Layer 4 of a small transformer language model trained on English Wikipedia (8 layers, counted from 0, width 128).
A neuron's activation on a vector x is SiLU(gate . x) times (in . x), where the dot is the dot product.

Input weights of the MLP neurons that the questions are about. A number n stands for (n - 500) times 0.0014.
n69 gate: 546 511 632 430 508 531 422 414 512 333 530 708 500 390 508 562 451 488 400 394 371 478 307 598 543 448 281 465 496 531 504 370 582 399 357 639 645 429 315 748 764 793 600 565 327 395 545 678 370 496 440 376 378 602 362 672 319 504 684 609 496 412 692 597 534 515 190 641 616 614 435 365 841 603 456 485 550 426 648 624 272 458 361 523 655 538 300 422 680 548 628 564 527 677 481 635 485 688 485 477 290 475 369 407 481 530 721 571 269 477 367 571 597 683 500 343 317 571 527 353 562 586 784 492 399 704 522 583
n77 gate: 487 520 457 263 573 718 570 433 457 532 242 431 439 533 461 434 484 457 275 687 320 681 577 368 493 666 403 374 474 300 634 436 407 455 423 421 471 570 480 595 709 490 477 591 371 487 423 605 554 410 304 391 542 420 497 424 645 545 474 437 651 382 420 323 582 542 665 447 427 556 415 664 591 474 405 589 523 497 661 579 494 416 539 390 450 558 533 657 673 686 449 391 699 503 399 379 616 264 416 481 388 577 548 666 602 568 550 650 605 422 575 423 546 432 510 634 344 586 520 539 540 376 463 389 652 617 449 284
n183 gate: 652 427 346 259 693 402 571 411 610 609 727 325 527 440 616 548 641 491 429 376 474 618 479 603 531 546 607 570 465 265 223 892 386 340 543 474 591 632 360 542 579 660 348 487 338 597 521 414 466 759 410 615 741 598 357 445 255 876 424 553 423 478 309 803 669 547 414 611 452 624 504 483 630 379 496 411 709 412 316 619 547 543 713 449 333 363 661 341 504 763 436 675 326 449 678 439 389 450 418 538 568 292 691 522 269 663 794 492 378 419 522 357 306 366 500 252 539 602 456 799 663 206 339 366 575 518 719 372
n200 gate: 591 334 866 518 500 358 489 578 529 539 432 474 620 583 478 445 589 404 426 647 544 433 453 435 452 450 722 194 540 518 667 376 454 696 500 423 645 482 606 570 456 388 678 706 332 567 496 373 423 528 518 393 345 353 482 617 602 331 681 607 518 536 407 639 340 283 507 581 460 479 584 475 689 269 665 454 569 489 623 566 660 724 689 676 342 514 544 378 685 682 432 721 373 539 398 529 468 517 438 507 511 459 496 537 485 751 434 486 578 554 822 238 504 572 412 620 377 628 518 604 496 608 470 721 585 474 500 647
n315 gate: 558 562 382 753 621 750 556 468 551 519 519 469 488 408 431 731 454 613 485 279 543 568 439 546 617 349 249 500 328 543 558 538 617 296 276 383 681 545 461 504 684 450 322 558 648 724 549 273 552 387 363 640 450 508 496 421 356 341 557 418 655 423 306 516 666 665 428 638 582 382 631 299 504 285 571 364 810 485 504 430 383 427 580 713 625 717 624 453 812 500 485 363 674 466 427 686 462 537 419 701 470 627 594 625 423 725 598 429 639 336 454 301 288 666 527 430 366 504 418 363 547 615 484 438 480 457 283 618
n318 gate: 496 343 492 305 402 653 352 393 504 496 432 330 645 216 734 553 40 516 527 540 619 457 512 663 406 555 639 533 631 387 480 437 567 730 559 516 605 606 496 694 488 664 391 368 302 254 409 584 656 516 230 323 380 857 516 571 565 538 571 459 682 496 426 521 653 552 595 393 341 804 689 393 456 640 383 461 367 488 446 569 579 736 437 583 831 306 565 541 303 496 504 516 552 468 290 411 726 477 531 393 559 496 315 574 447 420 239 453 457 381 408 554 504 520 431 314 508 598 287 337 438 413 595 347 410 434 336 448
n69 in: 616 469 661 481 445 472 470 484 453 139 618 488 313 243 553 484 640 367 399 496 374 493 705 630 453 500 401 774 609 368 715 541 564 264 670 446 619 391 248 560 555 419 481 489 193 700 500 482 478 515 523 496 588 352 323 658 395 500 342 344 485 512 654 230 596 673 648 465 375 283 654 477 504 542 574 715 469 675 236 461 410 523 428 401 469 621 349 516 684 311 594 473 608 568 392 740 576 634 350 762 443 475 541 500 427 500 609 462 549 683 396 722 625 554 492 558 646 451 477 500 688 536 635 296 379 492 459 401
n77 in: 263 550 368 481 581 273 507 590 558 478 628 481 603 428 466 434 361 620 519 440 403 455 500 530 422 362 391 352 624 473 260 288 556 544 530 296 676 886 554 603 628 508 458 549 549 492 549 340 478 549 613 313 454 255 481 481 577 658 362 740 725 523 527 472 362 424 428 594 581 738 538 601 469 420 363 444 212 456 470 562 425 485 602 655 574 470 515 414 336 614 522 316 316 369 408 631 436 364 220 575 406 424 691 566 592 681 531 496 418 560 371 661 457 565 554 603 820 336 702 334 597 469 650 317 221 523 526 394
n183 in: 551 240 432 703 432 496 645 423 512 634 438 353 280 586 578 200 613 492 504 508 637 450 266 418 520 496 566 360 456 341 674 519 404 458 613 639 220 589 448 283 436 677 547 535 434 351 639 440 741 647 422 345 610 368 737 357 607 605 585 392 574 516 784 550 646 374 480 302 388 368 338 418 370 653 408 477 686 420 515 844 589 622 197 523 616 609 583 274 417 371 670 539 445 380 599 508 663 443 504 329 578 392 419 460 615 149 580 473 427 555 449 419 733 390 564 540 449 508 548 660 544 281 394 464 552 646 588 473
n200 in: 496 359 516 596 496 492 607 367 488 268 696 227 209 705 684 434 384 380 530 511 682 530 323 523 372 240 500 477 369 619 477 507 366 565 642 519 706 567 316 345 256 561 588 534 331 484 317 525 755 530 609 418 356 492 515 649 746 492 541 400 721 542 355 613 519 367 511 652 450 650 641 418 443 367 566 534 596 349 334 222 630 515 474 459 457 650 569 578 553 438 455 507 523 399 382 466 838 676 344 470 549 712 448 419 565 779 481 611 578 360 530 382 349 607 412 412 606 362 554 605 442 563 708 569 500 391 530 428
n315 in: 349 540 515 452 455 613 703 697 560 425 504 608 565 500 311 485 605 493 425 445 410 586 409 617 590 381 224 388 324 226 448 457 608 410 717 470 596 569 474 596 537 526 378 515 500 504 395 339 489 464 652 486 423 453 504 604 444 543 583 556 312 371 591 414 622 555 373 511 552 789 570 605 507 610 190 363 352 397 489 556 277 562 551 235 556 485 426 304 537 298 482 417 566 388 301 278 341 525 563 297 406 785 507 489 371 496 440 188 583 387 295 420 601 463 437 489 397 403 459 336 643 591 302 393 515 492 318 529
n318 in: 454 446 656 487 639 551 504 347 382 251 390 550 491 496 525 739 500 567 584 471 462 512 500 385 424 755 655 420 479 458 479 565 399 544 419 475 653 618 496 468 761 483 691 397 610 441 305 583 367 435 684 504 628 766 442 524 550 241 476 697 732 554 691 592 305 434 316 572 609 567 521 480 413 459 488 613 463 400 420 471 654 714 541 492 630 867 796 640 632 372 342 720 670 325 363 575 757 648 610 374 829 680 642 546 404 316 596 334 439 385 632 398 492 504 567 753 574 488 740 627 622 704 556 724 542 517 351 160

Each question shows a token from some text and the vector x that enters the MLP there. A number n stands for (n - 500) times 0.0063.

"x": 513 323 851 614 505 575 616 693 509 188 498 466 630 365 724 584 693 448 393 421 724 544 271 609 403 424 363 453 622 642 370 381 542 361 452 618 596 600 532 641 373 572 503 531 548 720 489 429 762 531 529 447 632 230 440 430 533 277 680 549 487 693 405 368 375 475 356 598 419 487 403 572 487 766 550 464 260 548 502 630 545 556 475 438 340 498 422 498 434 592 346 505 279 664 694 337 516 435 495 420 522 316 488 600 401 698 414 525 430 527 567 465 241 524 511 480 432 299 662 430 614 164 605 436 593 496 476 487
Which neuron fires most, and how strongly? n200, at about 3.6

" the": 562 533 427 362 490 747 582 403 548 504 671 557 530 664 581 355 476 565 447 300 651 512 553 511 549 797 569 372 486 577 590 567 542 440 506 346 687 546 595 435 637 719 485 529 482 399 553 520 637 654 456 556 360 592 490 456 363 298 582 620 343 530 564 178 646 404 453 501 438 477 490 626 443 466 438 277 457 618 637 704 531 272 443 537 563 605 559 666 491 462 616 589 325 488 624 475 451 483 659 384 549 491 415 533 865 529 323 643 487 634 637 358 244 326 437 557 539 476 563 428 438 612 576 373 471 521 593 222
The three highest activations, in order: n318, n200, n315

"on": 211 588 677 538 515 749 669 396 551 665 612 523 525 428 699 532 366 658 248 215 585 428 516 437 591 452 412 267 586 407 311 383 650 430 464 431 432 468 614 534 586 545 548 513 486 477 428 366 702 314 634 587 244 360 384 525 644 243 537 501 499 634 447 312 329 660 569 519 505 580 405 533 545 623 657 228 317 402 424 459 236 414 450 622 452 370 583 685 295 160 441 566 291 422 530 434 478 304 664 439 472 398 529 579 435 640 513 497 564 527 491 659 402 248 607 398 427 357 615 718 521 383 532 455 572 490 533 509
Which neuron fires most, and how strongly? n69, at about 0.61

"at": 390 371 354 558 441 539 645 434 387 487 604 395 497 429 484 401 653 513 564 208 601 488 373 569 662 480 613 375 497 632 527 367 699 595 433 394 426 402 625 457 589 616 530 321 319 495 510 217 395 342 446 752 478 421 447 401 484 462 711 634 242 474 621 318 518 444 521 565 326 403 396 683 631 504 445 274 485 480 508 555 451 463 632 459 513 664 505 642 297 390 436 303 466 668 699 357 486 548 723 497 558 454 336 357 515 631 518 502 550 512 723 273 283 293 404 559 531 258 486 599 424 507 637 538 561 606 602 114
The three highest activations, in order: n69, n77, n183

" S": 538 516 380 433 556 528 431 442 518 378 449 581 495 377 491 434 466 496 384 370 694 454 517 559 339 458 459 434 501 645 292 508 620 253 393 486 473 425 489 565 552 627 590 562 400 496 421 489 594 623 473 426 668 343 490 416 494 268 645 646 250 445 586 187 491 419 567 694 457 325 433 580 469 621 277 355 378 533 610 467 475 431 599 483 602 459 425 578 604 550 538 420 392 568 571 536 476 276 742 438 557 563 467 861 646 569 495 402 567 572 764 436 155 479 301 630 595 472 450 608 613 331 630 458 611 499 694 446
Which two neurons fire most, strongest first? n77, n318

"c": 476 275 542 580 489 579 411 415 500 475 578 552 426 480 558 238 705 441 523 235 755 273 530 584 536 306 365 561 595 653 389 177 656 383 425 237 611 529 616 395 434 651 483 628 459 552 503 344 561 414 789 416 490 518 462 205 374 457 682 792 373 564 427 317 653 428 462 111 596 471 458 570 588 569 396 497 266 520 518 371 527 458 563 490 685 295 543 604 500 419 364 645 452 345 684 374 469 494 372 469 481 628 490 566 511 508 518 416 577 537 546 521 233 460 318 512 588 492 599 565 650 387 647 507 406 468 470 519
Which of these neurons fires most? n318

"A": 683 420 417 681 363 630 540 368 397 483 482 338 530 794 536 279 477 442 488 403 639 352 872 649 721 508 465 679 663 643 338 93 576 537 528 279 405 448 527 606 680 664 581 395 489 556 349 433 441 538 580 570 573 529 477 231 408 418 484 513 432 448 541 376 457 398 626 531 581 374 422 501 531 549 239 511 429 851 309 433 685 428 476 560 431 727 532 490 453 302 501 496 550 627 703 626 487 544 675 564 662 453 437 325 601 559 359 516 412 601 462 408 426 383 538 525 500 500 604 585 512 397 756 615 465 735 646 331
Which of these neurons fires most? n315

"4": 446 348 518 451 385 690 476 569 506 458 688 593 607 494 446 295 495 531 543 328 688 456 362 583 451 330 624 740 613 515 441 580 519 422 480 302 450 400 575 451 641 832 418 501 408 326 373 648 665 578 510 522 526 448 529 445 535 350 624 682 280 535 581 285 380 392 396 461 560 516 244 431 398 330 287 580 381 520 495 528 410 273 561 471 492 615 473 619 635 488 427 469 592 708 735 288 309 389 484 376 647 469 461 517 701 523 473 521 553 625 643 331 338 409 519 403 702 305 435 571 427 600 382 844 519 433 706 453
The three highest activations, in order: n69, n77, n318

"im": 563 388 660 586 551 729 568 546 575 385 473 510 793 445 486 421 593 414 361 469 625 536 446 497 456 396 485 568 765 480 447 320 483 524 323 697 415 468 450 620 635 468 438 206 582 411 523 402 472 274 399 618 561 484 256 471 454 219 492 665 465 625 389 420 462 402 740 420 403 492 501 428 536 557 431 263 349 585 546 608 523 464 489 467 361 508 506 597 338 304 174 435 230 514 448 488 423 538 655 536 514 319 313 576 467 550 268 282 494 337 585 473 335 458 570 453 528 220 614 469 404 532 833 385 687 702 488 426
Which of these neurons fires most? n318

" I": 651 307 502 420 219 584 560 642 510 613 512 403 514 539 416 476 547 509 470 311 755 349 455 559 560 537 568 637 615 647 360 268 569 425 421 400 527 302 501 590 727 524 560 442 403 471 592 121 573 503 430 636 588 392 418 480 445 278 545 516 359 680 602 209 619 450 570 536 312 479 412 589 430 465 484 321 581 607 624 638 647 306 435 405 384 693 431 694 633 519 317 216 496 616 668 505 443 424 670 473 590 380 625 570 521 494 592 254 585 703 687 497 378 349 405 538 373 491 460 619 536 487 653 662 521 387 545 367
Which neuron fires most, and how strongly? n318, at about 0.16

"e": 474 226 529 538 502 632 353 549 527 473 818 481 549 368 588 378 533 587 633 365 777 341 552 597 609 724 696 460 668 783 523 396 744 402 502 318 436 244 387 522 567 451 391 481 263 421 423 683 509 449 723 441 552 670 532 392 405 532 562 416 457 613 591 325 513 575 428 447 555 442 400 637 529 422 560 275 235 421 416 604 474 458 534 533 484 354 644 721 344 396 524 616 354 460 596 557 454 396 541 564 661 460 448 446 482 581 391 452 632 608 530 638 322 218 604 475 751 334 628 747 286 435 545 468 559 369 609 467
Which two neurons fire most, strongest first? n315, n200

" Jan": 389 535 446 525 485 558 521 487 362 467 561 556 618 521 485 437 432 546 232 419 614 521 467 740 439 410 495 396 665 483 302 546 518 288 474 518 710 367 722 390 528 513 690 384 489 459 425 367 647 445 628 524 578 342 496 350 391 276 493 544 423 626 653 226 523 512 505 773 535 377 392 690 393 704 364 270 393 404 578 419 371 297 502 381 671 489 550 507 405 458 642 643 297 641 369 347 306 557 593 623 689 522 548 619 703 652 497 340 471 674 612 502 373 394 412 625 673 493 552 639 533 477 699 465 679 504 632 477
Which neuron fires most, and how strongly? n183, at about 0.29

")": 521 427 626 534 509 629 538 458 528 322 623 464 584 676 606 151 412 799 560 271 554 242 593 505 501 404 543 619 481 685 282 498 587 354 493 439 465 402 449 473 519 382 524 540 415 274 275 306 506 503 519 516 453 352 408 453 480 208 504 416 417 472 403 321 570 453 679 595 391 389 676 704 511 697 391 345 428 524 545 561 623 386 474 441 523 636 547 751 518 357 406 572 467 527 688 420 522 393 606 453 552 349 315 482 608 505 438 416 336 556 510 482 331 583 565 514 363 462 470 700 494 314 754 674 527 728 582 608
The three highest activations, in order: n315, n77, n318

"I": 499 328 583 322 391 801 534 525 549 616 410 553 536 569 562 464 582 482 584 398 627 329 577 700 375 480 491 659 672 502 460 72 428 463 662 315 522 507 533 649 701 437 600 424 493 491 520 232 602 596 599 478 607 464 415 485 593 152 582 618 324 702 394 426 614 474 620 603 364 661 539 411 571 587 479 310 314 588 538 399 614 229 433 444 446 581 415 497 514 650 311 441 446 580 723 364 335 574 618 328 557 227 529 447 403 468 366 317 527 706 501 447 279 411 610 497 440 539 679 680 530 368 693 665 504 558 699 550
Which neuron fires most, and how strongly? n69, at about 0.24